Layer 7 of a small transformer language model trained on English Wikipedia (16 layers, counted from 0, width 128). Numbers have three digits each and are written without spaces.
A neuron's activation on a vector x is GELU(gate . x + bias) times (in . x + bias), where the dot is the dot product.
The model reads these tokens: "e" "ach" " ro" "b" "ot" "ics" " at" " La" "ur" "ist" "on" " G" "irl" "s" "'" " School" " as" " a" " w" "ay" " to" " " "enc" "our" "age" " more" " g" "irl" "s" " to" " stud" "y"

The vector x that enters this layer's MLP at each token. A number n stands for (n - 500) times 0.007.
0 "e": 304443551549238537550346457268506431468312462552576452579518405584398676400328304699580480497559555534479733233629392385431464535328690439538401488517579405479533371313559317129695429340589547381661493729445506447326260358722513691452623139404538451587327254418352446564467636493361486498629518701459571586538623515533480630601643549425250454313457582473558512610321600688654214564283
1 "ach": 502288442680224626674577302443442417414617583577489330691445602529588683542333495455342448529396645551297639293495329532537414629447687341834342525633580373544416201358339374309512463383438530537726553509483590351325372434582457516391726258492482695449518556354355503606508648275525347505643458610319667802535524589497572556507599406427550516339457479342722497338519660760382337470233
2 " ro": 251518367437534650515505531488368200303556228598782316614563508437666632582478610752307519459387484649484637429628472421402429600533574578576688704613550392410567592385701453511547528603295381646478310465579610562424427412520431683343559237444362441634509490403679286280380553439279706609477710654460637610550298612358566154488483552364441598558269539538455516440468465465650448307550
3 "b": 583360378425341533437308423542452382632424379461599366619531544382487501540586688411364518529487713499541517386881278295543750442350554384469371617570537505373504473278772383555728624476759472362402602285796423425432609642950718454537608276442576473349528551405508640457472624481780451600595477474290558592444488636605554597662568477240299484574487537725628606427324553515545504358461
4 "ot": 422414477597478738659611468388503505512670477328583340524466394647573465719514428739400610259659356495465710449850289572728725515520495404623493611563775472347570412481488391522599540449391549625664545468465193361367476335526630671430523349713613499627503498330389442492280571413352502764434485613610630461608642488383541665339332583152443458568717570500390469566586729526505694501546
5 "ics": 319489554711180679501610497408335552589472663381501285411373387788582540547596413530384373590493272512483537193634354352538678511602658247714451462481776509375446434375484721314542318232245416528454556618427192456440494314494396526526538356479608583462431303410563464606333576442675400349479573516557518727630324439620555436495638582226647411484522574436492567555267564490572416546359
6 " at": 348246419397166421463522561601578304465375561671488528646520412781495486634235499598470340370354509644409314501456457369411703709562606269524444467698482312524463373624478468337459219515159483688534654512455578640672453574483493643483621170400429473296421525470570495612535550435553526692469634768539697657636464459628574332394630481547362515475490454397240639563401569377451494568440
7 " La": 681503578530694485551546514425354449453448420652511369541368237266641613320507573609619448600178564652381389347468332275407172773337517423599384583585697545823477422411679518488321401570343603407564475353485570421463485458527215667560343325422439434306535559483499311520390471632568352662431482603699758508379382363730425461364555447485529417556291624554494485616383575453494315470746
8 "ur": 399412543482688663521457526453583444572461246467656364642307563371645503627453499458620403476723777425692711349650208536626411555392541709571549446560566398519362402569441450428523473466453819159344520310749360367515466488623418361379293561478433388498459499317567596418510383593467428464504559563544538589807485418570401697407393540560420323619560633649472354118230532845469364463349
9 "ist": 405404580634612661756329425385631488620642772516503395487264464447334585703489434575451477587448426634580475223769348504665406719526630414407325485635697459337487489520467568431618438412488523528561561407359107525154433326544650632412599467549512443535331362149303535455728382580595323280488741712448508632445461530575339558510407565340396598766532356580500363552524587539504399581392
10 "on": 499437398728586681529392356322661580508626431381372265491461535865359516542393444562636621460442366452385535307591419435629473558665652549409444588488773375495458296215657500354764456491515424376564612641310150350395437457373611569391525507494434461654484328412366359426676467319390143611478511609748575714599492641689545676468575698409486587577426586363631441428373571696287488449440
11 " G": 563359590329461640559442643431540603667475530601553156330565464785581464495463528533456482533495447474243414101697574276496504312453542357494484497517437413627484503459731429534537406587473624498719511386698619653717615421538606621638399204449531359344447616409563380351379527401497643657418710602611561580300380510556439714574502531412809447352465713686404502540439572460333440412470
12 "irl": 431550583638378543506099653363410445771393591594560331435310478557549707468405371639467611414644571437401394394489443530702400525638599673332583503584246408317352585438570606652700628469271509445310520298485267533460623587501606310395469209423426394722547798469407370557555475670737526729499550567371468643487349417545506435566554711599525406364343741733453481612582629580488628386536
13 "s": 484754628490350615573190595296349553619419657475433407293366486877434669429489396440438499560435446646556546478531393384577523603547761409521524327610751320490430418551592717606625548395206447511403483506459162522388513366493382523438451412594468316383218585303238501627431424339696248634693412650368438576571521560553542474529567592485563371649437361677631322512344504612531569338356
14 "'": 491631357642401634416503360347485453468598761488531615326280342803363475449183637643685520621477533500215463366649301368693566530643629404469514456546356410685692428305610689354493358556364449585526455461426493409607706506593415784454573384468507287582384291414457309516603724351482372511742606721410425590559555617409576494522663436699461498509701656533527516434336634454455380530354
15 " School": 299394468750403443499692577558603516575569712551492298628446402592538708399361314657880534507530506504309466279392430399466510392416504302675541340622343476351359370321551584648583403491322503295371386577474334565508585194544290671541496345346323642259481506313580486542421418478540435691672762710413492641565263444540367421710604595271564540394393514609629639433453558569306473507535
16 " as": 486517528457433445455227698700634348677448438444484462551456568565357625574415401560594513443607536488550405556472481500458352448510741445443404373791527286558405505548359455322512409493416672510468623397473375666810429552306405759543486283454281381485595329403593406472422543566574498399432559787715424785683338593742800480599202358568565450593468315581331632482291575290521549765347
17 " a": 499678401557261697397421569616565530368572600638363434391636504505445676496427682516788583513458466589485373472653482417542424605597665467559488422667615248741647433511536405419526229661337501364528521218487580618526419425418242434659569382414340610481500344462518257312346307480560544398429649719775617636707426531440507460387501520564308545483594579694363654568339774586547357427535
18 " w": 441656439350176586693391542425565487506436390663549500537500539763510538553732518297622574606560521463541284250543302233455609606544501410405605550704255450684600278581578396637595592343513417405880446392581499674529369584516518611446317536729390619584496386495697282608651605616588651521407678619439622528461486429651565468584370559429557550387473636691311446462474588428371363672463
19 "ay": 328404445485529358518455846524595305548560583590343475626526238572503534453701520561540377513974467579568709654313345467637468638699488501473464656637431358482494127462572659469480566267669310458463669545669536389487601597411631605572444448756378659480376495554558466449503509384412423905268536660421374656476552532565496391450292490715625286658490439509532454553691482699403449381582
20 " to": 317569516366547398446540567418529394502435436715605495615396631697500552612336423686385544535709379602462385522456368318422562660580528561361469348683551310538472549469444451262613100505334434638454784442593741702446387629408371652526549360495398518373359458319519470584388511252573341553448562850539574627555581564507657413571430434475362515441393528495447642698396446423665395223390
21 " ": 463601281299372407675408684382848545661483492431477677496511434566678495407602722616614551482444589657470535326729620358484652350445376579388316572845600728603552493710539420634345398447572388539556688506528483513559401476594519733630483254544160590649394368567460514422399473413580441559470525607414606580648440596620709484554626330563379407322474726585398598413406629611434470530272
22 "enc": 547454519470394167526428431505655670446541367601511464337759521747534553657525628425522617683605759723483710287515428593428327423429621528331368517617336420610482711790517527415732529548442417734494530430582431539762581758459394429601650311571321668393573344230615451631176762622595435510510467482651427562545597541383473323225443405598381544567345601472529453666773532451602429356331
23 "our": 343598416697522611389291465368702612797467685452257634543477369499394368564473546621517552468803514583723592486620411411224542526777774642666576535403439332444477490724576413306698554302439285339314471539522276556577507337745688789356474340501413681620330332501505388180596520617363601468418387455382552430660462537421293608465493471479413630411418559587611535588490538457304459529429
24 "age": 214475580648338627634592660591413427755606469536451499377429358638234459348515689370423419546547275432728608417632464484431722373693646302392392636502568433432497461505511422201751328343451280466247364639651340461470586313659509716498532211557620685583289461335633453250386450432502304388532338542385353505424447553472520509278392398427540628532561600670610635492498483715523387422341
25 " more": 334698457599505701552397595390579293508367623359386488534440503528524532658514550538579518523445406462343334475702500330622598559627447293670305448418278362690460489448538364425594469375209293520623649545476525711654607580369126646591653591560476703832438147536306339611431363621485350541431721523488488405599273478634491446621563443529167515455633519539315432705240473531482469590244
26 " g": 551340470420261567404446702485612470548356409579504461318547569709473729631531465553445563504644497530162394302724537408394693450583581367555497717479464307650613512630854376502594457518642486498734405394739717695530554357561669621628258237533424581504450581386621356380438505499524699696420709634653507534375422506441459629623516541343859386381407574773273630399534490382388515476448
27 "irl": 491511563636262486498155634463478360821471579557502368494347545521615716467537470638452580437631538460331465438500433505578464586651586625342556484547265361320371458439564553547701697475315523532329539316478269550284630556503624311419536272515393470757595712463355356532484500674752570782510584649292492734525357382477568352552595693618463371265344782689502450665532591530563632359557
28 "s": 516677567501250635539286653370321496619520641472384459285411530919498688423565424432421469541415423674533640515542424320502622552605660351582508321544709336471477411600626713522745519401212483574464475530404188548365493339455468541498510419670451444427218544297254503711333504344713292648710465671341425599656535588613533467476639573462554410624471424594634299543337461559552525341351
29 " to": 331585524449513428360524555415488391506514480699567451575416569673501479591375474714411550592621350571422322512511375331456658589600599489385439338649605340574503566483505361251653092503298415695516816505581691702415400618402316678510584331478419505416404468304464460595323555254536383649397573867455527602629551627513603430544491425519310490447400461484476593692361455454650393324333
30 " stud": 680319349493600442462372728399609459493576580477581343440382736528607850792600518687773649705548376645482541387531573605500439507465371397448616465609402395551435800647648479478634575508429530531308647380496429580353500390541466467341507523428314536395632487291622416470706423574624574361500831661474399657581241309556343552673728354429545607312486500502434585725562498488324585557321
31 "y": 393400513799250609591331642642644428560684721677541409507462507750482734369507416534391554723470448681761507476635510391558608609672416399338329612737604446190475546375469489277450525513779460688338518544360416396401472096435439693453625339466466645635604550694348402489479457336606303513669585372517533683557505520371457386483748695407437762580629389532552376409515593514518401410425

Each question shows the input weights of one neuron of the MLP. A number n stands for (n - 500) times 0.00073.

n263 gate (bias -0.058): 596458598561489524356466436336411455207461636454344475472690451532556549455535657569224553381561389391605507395578482552462442643556496350700560330639482568472416318232608507486500554476550546528218479382493609148436562318612404489376476493521415571561646443384522434521476689243589697500440420486185325571390324714654489496436230510670368489507575388382438445560472603479749539366426
n263 in (bias 0.039): 613633590459496667449415420551542267431435464511558357500536364646424374553489559557504482457777715471413511518384302396805616579571639514544438500702645541686442504405711675650600393298373391500199385600378556533533713586463610522695412554265365387345489478651463727424564766396438551453540694485318522493518452531749158475397421425576515453382331363514586369493635449362548551392590
It fires most on token 19 "ay"

n171 gate (bias -0.080): 549416558547296397751628569639481471602405412529562507738503516319484438506451573513395526283463558533594451354480433425393429532358553342676540638341471343577663301603626358503543440683618828545460364245591413497540470552510553409500465362539559533564454550549449510667406428384408585487559387414671513359730510796457487530590458522530331513603682413436493513467471374346364568487285
n171 in (bias -0.039): 548578232272410591548507438427768433479541354551724503483379690745579575584552601487466414402657734617466500432692338585429422598416694585556628527340541601595456392382517540632329322537610459456760466524486433434517238520402309528369467732408428552405535452367578611565486384666410586383455510479232768534530479503621400438430664715359517674436524430537683476531530538411573439425520
Its three highest activations, in order, are on tokens 8 "ur", 1 "ach", 3 "b"

n165 gate (bias -0.114): 590627324594438410439335426466374583488518527503448528491542379371623500356546627458598469521525612359570530451390336670524510464449540582425602659584322575367439497602621581429378403290460577585566400579512635658642709467428575494515607458405407475691540488759430638546575546461522414402445376441432460518374503282792577392506521569331637421385432347657440335497419478524305436607460
n165 in (bias -0.019): 672427430265503471535377523539330616610548385458484233446503481458368432736481565491393552615497583477712327484513317673532604484500552599608500408451487421532596287386554535657333661424231439494550494386478616467614503490315435656673397568677607331418497389468527547477570397611351423587516474343519621312424444497493568214438365509698520590382493358373523506529484500471448561693320
It fires most on token 18 " w"

n233 gate (bias -0.202): 337510678440517476528578618524463429635590497459490357524456817542497524776486493409410514456567589497603400411455347555493429661395451578598653520315559641568641476524684466545426461486216579462553384262527681441427432558553577432554681380459361528525619378582364547725412551507462373278579613427680728514392672450626562635584678439531458377551629264395344483201500643755273431510579
n233 in (bias 0.102): 718701453503568600449669354479510691568608523537442626493497239626476412454323431602385460426521457622497359366483497456865388584297551483407418573548395648573325572610570271343404624732592571349330507510530653657561427369396473657381434614648510537576479507557538616547663560347374567588470450688395562425358548448353415456514550702629665601387339400560483361634414514628606493581372
On which token does it fire most, and how strongly? 7 " La", at about 0.15

n26 gate (bias -0.118): 451374555652528425331328452563571419479552473631635650666734380368310624385368356689552472326549295427383438476417578349442532695432535664342389517388507408340699546476524517430433486659424462503645582490723323270524343627359500511537570635552698507412629625589571510656571497548635348639538531395559626503672454450318410319658431534639567661609490412507220713486564458579305500507335
n26 in (bias -0.018): 334539594519660548625389344512500619463442461582699503419419352435396436467396543566273500437758464558543448427390651355458595564362405763317522473432280410328500385488382638478494466371463534494497685566424346525405364594563488478485370458433395396525704571603434446500338454473641409598702424618399416650461366529540543552547360602552590354551515618521572551421569432665528391445391
It fires most on token 12 "irl"

n178 gate (bias -0.139): 747355449372478572489414449378296657313705355668684515176626609703460434450338288471364445641407511364624369641522357591380671529594566449481754705444419373706591697496551637507377355468599449631673409496347545637493474511552815523375550535332423577481600818580436407592507256572397416614625435478445433636568463532519390463604649547500414427294481743406413446569504526511385296522522
n178 in (bias -0.038): 591664635803489436331525605536451328273576461550572464564588464453565561577272445451290435411515507406654364536486526653414731586461493642500776472347450438315461394288418535442687467542486659461611418589543515573620507536611730715458472413565420417599566220238522680435582650553395425439471625693753412388387518351536724420376414631449398328415525584447504648403606453291354209608482
It fires most on token 26 " g"

n12 gate (bias -0.061): 371379576461568733519434503546635488471349662698561575522481456406333522566555301444426433592565414327573487344474381338465553376633500563683374396357548529702401360425487655578444562497709584519484557481519533338577480462454380520353637564468477484507532549497616248323725532386487622603323487493771314497434448624539545387487315368577513621472594595639635585356440302445682462567510
n12 in (bias 0.014): 578522647652627662374430519307377481668461609490471474347503350663672468569331562620403445666411641633249449759539403510542745567586529436454461462457452490739619346611625484359470484541477701487493417503593430363409386494659556690585447524597542513513559458394209468468408574557685348425358497490474464318468480531510429445654558627656530612621572401503626424629405552413500719390471
On which token does it fire most, and how strongly? 14 "'", at about 0.59

n169 gate (bias -0.177): 686504557656416354554617347386585666388572662457431357322532425474417388833526482418344808371441393507442579342569478439464564410682624439257763504504525433382330585562378482592400511560416493414467389593381552460234485633708548623479518653283500624600695423446556493449557338475394699347591342599569735598560725615401664668533576596566401432693430337546448372367375504348621558305359
n169 in (bias -0.057): 471293496544493639281680496590375538521330173507507425444587465493606521348432601691582550619478363326729260591500368486598610496284250532475321497267433218441500547220612374363572547497600504433529679318588478614400507613282367343535775421500543471616539414585474625610566412556293507482454493399735514329507446381647425564532511584340655475378500496497493448461733557567450528493380
It fires most on token 10 "on"

n96 gate (bias 0.022): 664582482582536695391494310461436359639485418423482709485462465619509379679298545532515556383397547476368485474382421538567561503430339465635485555323476594599526479500365442647512593587467651541533412483474597461652372612521443427361509519320658476621566584671448361538614659614628571654515441599494608622488590588590358461392403474447398456468347361613512335574485401592455612290603
n96 in (bias 0.138): 593412553378638520512631530572523401598417547542437587541506512587551461529572648544554500668515441419550714417443264379544500370617392456585809453497458582653458382485574477494573491532455590535436465503420696410527632565473588439474546522604290518613636446547389278679450686524536444656524276488623412443485363503588356383376515699581458393635325497292546637408456458524470562613595
It fires most on token 7 " La"

n61 gate (bias 0.051): 227490448341532372325676419379548339415521517300553525552569316426655518521405586445532493406468476482374479277567351444521635402566411430464578662561627374465521471318573240610679593341553433360529500490444713472235714605568436616486568582286589465565550528616413683507479378469433612348511591425373800465531436456504588606729573276461450469767617407469449269742507496605504780405447
n61 in (bias -0.144): 559462435525570640586398500486581513472625593635490699657398462524313372436389388561316382555401510396472228575639604473387536606527566654553490578447337511620248665303294439602549486636629320548564795377641383727402403552631486307500453657600434608688518542617511391625391514387598531420687534616347335340534362560532413427320683480500630435418703472503496721521258374375472396403507
On which two tokens does it fire most, strongest first? 25 " more", 3 "b"

n37 gate (bias -0.098): 306475496368234402532647307771416437379636542560532594419549549381332383374575641535468496412482465561511433779282478535712382574479428549431356423536525580521756641507444640388609551441554421511555426595613463687475611759526706610497365643546410367474467432546530367514321461482575507464536511543661402611629576315739640471359493370529496276486222544286423486461479518293237681653266
n37 in (bias -0.098): 408674648365695187478507493570343447350427536449551448486460413570584715661426619543573548453496341408500642739595790536533352330489478670522312453530343392468525567667243525285444552270717368308665540302584432489607266584305585602328496326398360596459459441729436593485320384803478558434463536470614548640629429514470651566403515475382489667381400414680398493569604378650363500573398
It fires most on token 16 " as"

n102 gate (bias -0.090): 601521541613531401500456503472503537524514342369618654486466640528635434456486672581465348592299565600603397568497521479308328432565622285258517534542497641527424507528531286468380648564573639414535726456765280416552614558496703386483507380603490531514332633500475405379514562780649531625597476216542458382683556507500771184637651619649489390514556602391344609469323350307612472507493
n102 in (bias -0.131): 507556573674362413627483599657548658528419594465316414465372490653557637552539468469628352399432137242451704584458587469493833545733493500593578507582267381368669446393573201500468576521585535518605528371402471514475540626316285609248616370444450589551650251637613548507590542559585556716560514375337676394455385466607394575407451427376181493591407450424533503468542579472422613493437
It fires most on token 27 "irl"

n163 gate (bias -0.033): 404490348220376483415416363420650507469572361565586790564597568321688643537373469239335428368517622538463449602411426422554337544349438564507621487438667420466429497486324540704309514443407452673475436342466437400593592500728528532500467511589621373556524379391518362315497402507503118352397605497425448521527469454763421497469677634497674446433521451597556644636510303596731565381551
n163 in (bias -0.033): 615562472636560543185500658353466509538216472403421427503336472567393475509655359620475506381812441377513531509386552469603369625450576562471589528442582535547431366356512764378567635599329566603199625662478536481402611544319516467543623640613684532497452373321484537633450531432430566481639425679560586624444555436410544332548588388544567556547580494528445546588571481554663525472619
It fires most on token 13 "s"

n225 gate (bias -0.168): 483510448513401377526629391433574746467602516615599520390539536613368375535404623365569342555456542609493428520694402630617633536655483393657467571430572651318762437693474497543550450703408480464591627506598385517364432428598407673606663670539725338332467533562592500339442624545467372576507497623464570665584323345657619526480490474715624634455490772358399513510649424411477756503533
n225 in (bias 0.018): 444230544553430482283547692575346396655691402452419437438406660567482555644500593432537449391429529684317306518599561464438515595504519722549596489396544369398485496507569431433403594587426474445673299667646602597611496628436448621597514430240422463590370619566626496688435357290189676297198336381434328592500425411589663711579474384300444778395574515489545218478529396390600280393346
On which token does it fire most, and how strongly? 6 " at", at about 0.68

n152 gate (bias -0.078): 504583726414573564605521263647620687355649529565496328446468339610667511635398500411358525425548432656467475676485526536593665547514610554706573575397638282436576570581622571482452500692333485594507601715511459332405515478563640695621789561341504474311349412745429365649757576361759750522460435382726246398440482682654595442474388532354596583514427285457619600374450617504445428612471
n152 in (bias -0.058): 413474328639686578564434572695540390591737448462500519604655507674606316441231500485549756526400522398417470687398799463500324683745595474454276559401496646790339733443377263588523554289360560545523612504500539344583410316396420648434478544380363580488443568425391456447318552552564511519383418725640416417220611536786360640588519752432753650600729542500419430568437569556561477440421
It fires most on token 10 "on"

n146 gate (bias -0.080): 594308452624549497459534278640338254406701500579507538452493483500344362429347504429611804363391408542531624699469479606534511603786322503489713361549438535606634405493592626623387391402569458689688792445424376538430335503454479504256298442693490434557528552407453571465531541435622555556583301696503331462537412480416698497433614643462500390377598677432404276441517489438573407445638
n146 in (bias -0.040): 606570524522500631374510669393555562546461538650645418303445517804204567596574389418595419326392378489420472510388471503660343399746486611575542448450377475455619496504458614582418529417345627354421545549661536610405667301514464714332500422504504528453415415346336717609576723486458689398623284646578375334507564571614518542407430483458418472386710608241543317406528479272425461163500
Its three highest activations, in order, are on tokens 14 "'", 28 "s", 4 "ot"

n312 gate (bias -0.147): 773478506280440583463643644696375552491677599488472626570430392487491447378534547427428634426513491472407305614600494435577561580475572509459500506557615243479649431497549463617601506393416347509564506614416538340456307633637595397448573474602450409560667487627568402615742342436412295441444346399472487719561411581557328315459385717522557336525538421546398546615488475323538500435581
n312 in (bias 0.012): 675439352403710555424794462473365615550576538228482458520538468435527347514547413529609450567545465394441497421547376625640662456364482462455598486402474452590635485369523416533293560584488476386533442436380397628680357602566491609402397522523518373470294545538667468609572497610562403503394587724547515494500284545509411464500289688473563605451485416419600399559399441488470456368506
It fires most on token 10 "on"

n250 gate (bias -0.152): 658367526641411307477378503507474439421415539663474616529474565424585402455543563503602611484677413569588480639444331383594385292535421494314592285643356650607689407769380397347423740461615598526487477526637524566329612451658699574446443524327507579503394447621463587366600461345645500322589662782306483546484517541679454460427575590651483448607470346410635416493410550461457366621418
n250 in (bias 0.077): 696682079552625507587552497368480350423694503463490561437520490611373293546736633490345497467527427570533397467604545414480486643596530579595490602486470397398583344469367816371374367562392570610706550559673349500392476403634626472362490468697453574445483578483323572644447430675500483614396324582513483604539299468303463658589640618564650613493459596493614326367576453527520407630480
It fires most on token 19 "ay"

n111 gate (bias -0.090): 324300520395503426514366586455577323524521408326534400510527321335438722664514601510603322507556551411265377392322362436493582598588614639469383413292319556594456639167331517386510343581555455476440486524582489707276486605507403362282537540657479500451573497609737567569534568557641500304562486569661465421423340454767352634333510544424437503409628451507539715319510434575417572367415
n111 in (bias -0.023): 333591638304382556427382328436550426411529361452577551453522528289401713537577342466714513531652597484661373538513398371648474478428673478494417447490688607478310465400623484400451503350669519516467465349418569429670520453581455487388531369494468574389706407453612550436560570324478376369729544400567555497326325322703586545351541612573623566531336438647441581418528410573484738430434
On which token does it fire most, and how strongly? 8 "ur", at about 1.4

n51 gate (bias -0.085): 510388599493416461380546523635259600363377500507587352490663523634423364562359530497440300460704441620328467665234541408454493305497443339622329425240380585510391672405457579743429524484477383464623305474490271567477404480357541672474494542533587651483554611583497425663487431638490570620500437615360524390510456442294600326493649709707622477507446500448411738450575480513433454553702
n51 in (bias 0.051): 500356479482584469645392545623530449590337651245538472551626586497556531365479549375650853538829466358514590329490425517466367648295640408373608361630614500599476472595627411725479779592437510369450452486559479720612518497443560493439450452386542528727595633452249456299541548541416476629601397760410602350449472320595486319535497415657366500548570634435464490483364738368493372621493
On which token does it fire most, and how strongly? 15 " School", at about 0.79

n192 gate (bias -0.159): 601603416413511395515352426714504359541415661397671470697511489422752289775533692486630622372587412582758286614563469394482726559500455306560679282219493696358426406538573394301421598409604441463337496599592603448537443599644605615648529582463724429557406474397477482734383518624399611645600606568541639530551489439597559466451522275173395581361624466464428391537533152507500515626695
n192 in (bias 0.018): 670467389623436592571603511170317420403358456284444534286482615655391507635624500419665620463393715429522664678743508526337259682448424559557477713329560553725452379405641658485302366724196511403600571382526339734556628463312420539610580342392504572404564458411550577530725489482255474752504300527504500564537569399451688602591615562492709455511598569695604570481585368481704444388519
Its three highest activations, in order, are on tokens 25 " more", 4 "ot", 31 "y"

n114 gate (bias -0.024): 514482468657615483599517357720430386557475814574439496570675546461504383531368529531389397708358482357450525553582529444521485444844572595608507416406400500570465475431620661341518544584614611783405239437564642493310596550646406529559334575472658640566421597411577283375570302718521472654475507597207739532559558414305471479594606238575525419612622456570390297620654273411525592493535
n114 in (bias -0.109): 344620591538607569599644378459453389408404493669326541518395540519397489547285515486415702562410580198551581409441500631722443329409589373433582673720482436373723586496558547552481500727607544471530657504701440489270462482289776614669543442331426633429794541291451569260754445446485548467268635414378769400388575419511559519526251529548302430460597496619409482515525467596493790346606
It fires most on token 5 "ics"

n224 gate (bias -0.067): 745530612647507453599674466583343607562363588538534420487581571565562285470287497620582394534549449445401442276521729493378344524453476331305459416611456622541527347621229588448350580490521661354556317503486433351459369527528385574403483428459552758679497552483652564524706534669548531421582676347411754369503629530545541583503888524524531510581503483587760604432446393497327541442343
n224 in (bias 0.017): 607169480570582520493654497410390603316681382565473514319537486486503582287277417497582657473559513541371340375428486551277740568597579493348558430493517559473442486234341413441514514390565613382612392648612454435380475490689452447497553482412273459231452293592475667374648493382411531503333578483490389716590497704541483431545391369599396449460524618460717453632403535428693381302354
It fires most on token 1 "ach"

n38 gate (bias -0.200): 359613571613496485526237492327393467454530523243664332616481417428527508567359473393481390391457391401432511695534438729474500523586695601812763273270356616392666319496552314565485307396424678564484508459783722672500355632578423383570596508428569626663485477621441485549392545702607458580580691535652535572530481569765439287504364307713658541261581620239434727617578527492331421481421
n38 in (bias 0.042): 661385538608496676461496586350356526870310723666399394554351512488597531735527512310621488362662519508550450462306560442327343515688551400654520508232772532228527500571577523350460278496484395400532249661473576508613637504404658516553745287256527578452673484632420256473534701745402593617675793374535618316606437485488496426540763523430595423581504556775448534295569433484480628469496
It fires most on token 12 "irl"

n319 gate (bias -0.002): 631747586367497497656396443500429481330570576576557473641569711647527410633373595487376533622500230310566470671433359493279497605529534536480604294642523415575483436416572693490588602487363563398507645536331401544547472573435510730438397296470681550568591195583524663597615464487370580410553513493440416483441314378298503681524490503714578364490493592425479327599542510716567656387414
n319 in (bias 0.070): 331536458416731577713510546463721474385510533549457387439629487335815500548454407657536402477543283562575513646362280454536667461351536532393778593537546520390425367467747532670470564439421533406618259581493429434573558578386520338644548296405474549339463328546483432539419451481431402510372357487559577596535637393566533457687418339286467692474576554397686445533423663477580556539539
It fires most on token 10 "on"

n296 gate (bias -0.134): 669532572470386496580550372555475280369664392805390640464640370628547551610518552575474562662448432409939627366496414543428322605572570453493393411644413455363431552622576597637463489339460577160436717457384283544551624464496674432500776388638298595440437323544534547500403565442573642317285641445434548405414567535426533467559504690690622428540478515471455525496382201671515722591696
n296 in (bias 0.051): 716302601433573464511578609511486528387326550504329478739521421595489402401631529599584576691278690558413522371565388705446651424529668471677361529522638341335565581596651679430433589550482373410507331446327396625548444626452460511511641439580518624541327438467361678369267623754537315653471302522493659358344319622364536427496601625715437460622651404575444471565696717257562558533804
On which token does it fire most, and how strongly? 22 "enc", at about 1.7

n19 gate (bias -0.034): 685469510464507364638778476732527405441649428490510563425803476559444420486420451612347583297376387535396614438455371589600460438510434431599493561662545645575338416500565367444662595394490330448482335551700596612559550534354380439619567595680727556496349234472346371549353562353608597368392359570371599580602557406623486514264555490559236576490612642353529316552330493486647255399414
n19 in (bias 0.005): 454452614328415483472545518599329415370423583584486638555435756525321556527356709637345406493429607381608671694629579424597529368562362389489585339486650582624650433617593383440657397428630468146539507434476615433486565476496330543476575500594581518432227338514391473482459723583099675616227559571447443335418422423610514479329566455514685566524528657538399606500727447615578388538413
Its three highest activations, in order, are on tokens 24 "age", 0 "e", 25 " more"

n56 gate (bias -0.070): 352351403554510413373529484546436443726372416363424652584404526299562383522648477350523761419523574500637474406193436364529517584600480497361546513629677550561376440546684458447616500609467267432577445484386493510316524393410530557487697528709487474570427480542334539549445396310632598582579448454500543388375413500603700536643422535398633500410391557182675519396484560425450197556510
n56 in (bias -0.104): 653438366466374345566655312307628465553510425448540596438377383560408539519675457391566585640507435572562566686500754546536538529484543389323540481507441513526402483473344591493467701542606727533497526545503517493616568552460457527378308424487434414561580543588599742322659811455460444665589539577213400642275554687520384712503536455232627454516587513671689571444464370421606569520520
It fires most on token 17 " a"

n228 gate (bias 0.035): 486544418411583527500574500738513800379569616290309472473676534423677397429531584649587427380310418500620362517427504490620432569629368432584486520493583257510583451493716524374613504734576389373387534497393394458378568682645486386372664416658378288666377343641529514618548428606545683535597551346431658740551278660602538389560352524319367734551542440500504395373524528673441407362531
n228 in (bias -0.031): 455588584623290764406556516500500340415424641443513580683475509481336434549338635395712522628394650437538682441705601422525412603432545481343716438478506458494236292465456516625580510466605453550471419544469587548462415315329407568444598623393567624519500621494526463462469472382646522364535506538326426579333593594385595649433349416500555447304395629450623562387612685364436538667472
It fires most on token 17 " a"

n127 gate (bias -0.138): 383507507591360276385374609336519596374602493615493660578526546350431401677357540568401398373281523474405579435411497372523562258406710520332600549329523618357497430403572607684624426419580708434436539653470490563507480421588674394397561360477480490348657423760394630517497379565517497666560487400334560523565460506416464364393562468570708375392577611643412377576682784691553556553451
n127 in (bias -0.057): 484509377366542619561703439461391450471395519548561500440396478497446503381535305306429599535549573436376522468241589665718368611648284468536339356620452461557506500500611494549380458491526596544474348349443536455574606605405357322391494406662410400804429558440523400481579468399455449728650544413680500407425572469474474516604548447490672595323539308616691428328535419414762529615351
It fires most on token 12 "irl"

n47 gate (bias -0.147): 558553463382476636507523480671474553622622467561463561447593517745392527592510431421354497373641673476386426677449521661574566614573691537665476513592456751613473644363610420377325479715622372329462815463574438517514580654483586580361264593591762751396476548611577517439517463533510507415449684469602462344414421409579741439774493477385394466650664696520500497655576411379462608500564
n47 in (bias -0.108): 424482504493507602322549425623528406507579737603306468430409542522636546601561522357762539514587486307585450500611559521666800525507536666627478451507479555616408620616359461540471212612504375443284567394631628799302456543434580526556507534628666356606489435550648605303482546599367504550496479446600794385227325548580468536348489528554598575486518824493544381408718547661453731186429
It fires most on token 26 " g"

n60 gate (bias -0.156): 457647238478596517567452419561438486521535521472606518306573661553620373607564536562450567416554671680363409549571347476392602245750521542475596552643391583657461457196465271521267727465351443679580615577482572336386456381598457624372387634152578521522586582521456251747615553535553563493564420468372611599431568442797567585518556555489629444538496399323442576588472507341493380634244
n60 in (bias -0.052): 486569694640461325657298644617548561426451708584567762341665701588370692531655319267525542476446403360427521469433374542417446458579454503511549579553465790583521567606493386362300525404707314323374507586681266518412507510396415543397582441339235599539422645514670541605372611566444685521511556557588472292490707530535518504589416596475432357307539650638608576619672571339447427528619
It fires most on token 18 " w"

n42 gate (bias -0.059): 399675424332729562690402406442647399607336540230597405286638503473560637689611476415554326520370510460440380569520424430447493523306466692466699487415380466342573351507533661734476449605540664560551563338374479412581327350534324410402422684510594487483470463470469549456569530516604407423584732402634398544405623436554537302310427641708459623487507466694500556643480426704466567386407
n42 in (bias 0.023): 557465654724578580423362458446493366599186497454773489399458493617595489276560672383585317535529343458514549559602504832364500503451365483500507670546317370462556514479469406514457471441465542584482287528511706347422362339569575591597291362416628585403671557577573400511552482382709359404482549550429242468493708340411762656643398524642342584448364259497438756514445607356532437401553
On which token does it fire most, and how strongly? 4 "ot", at about 0.13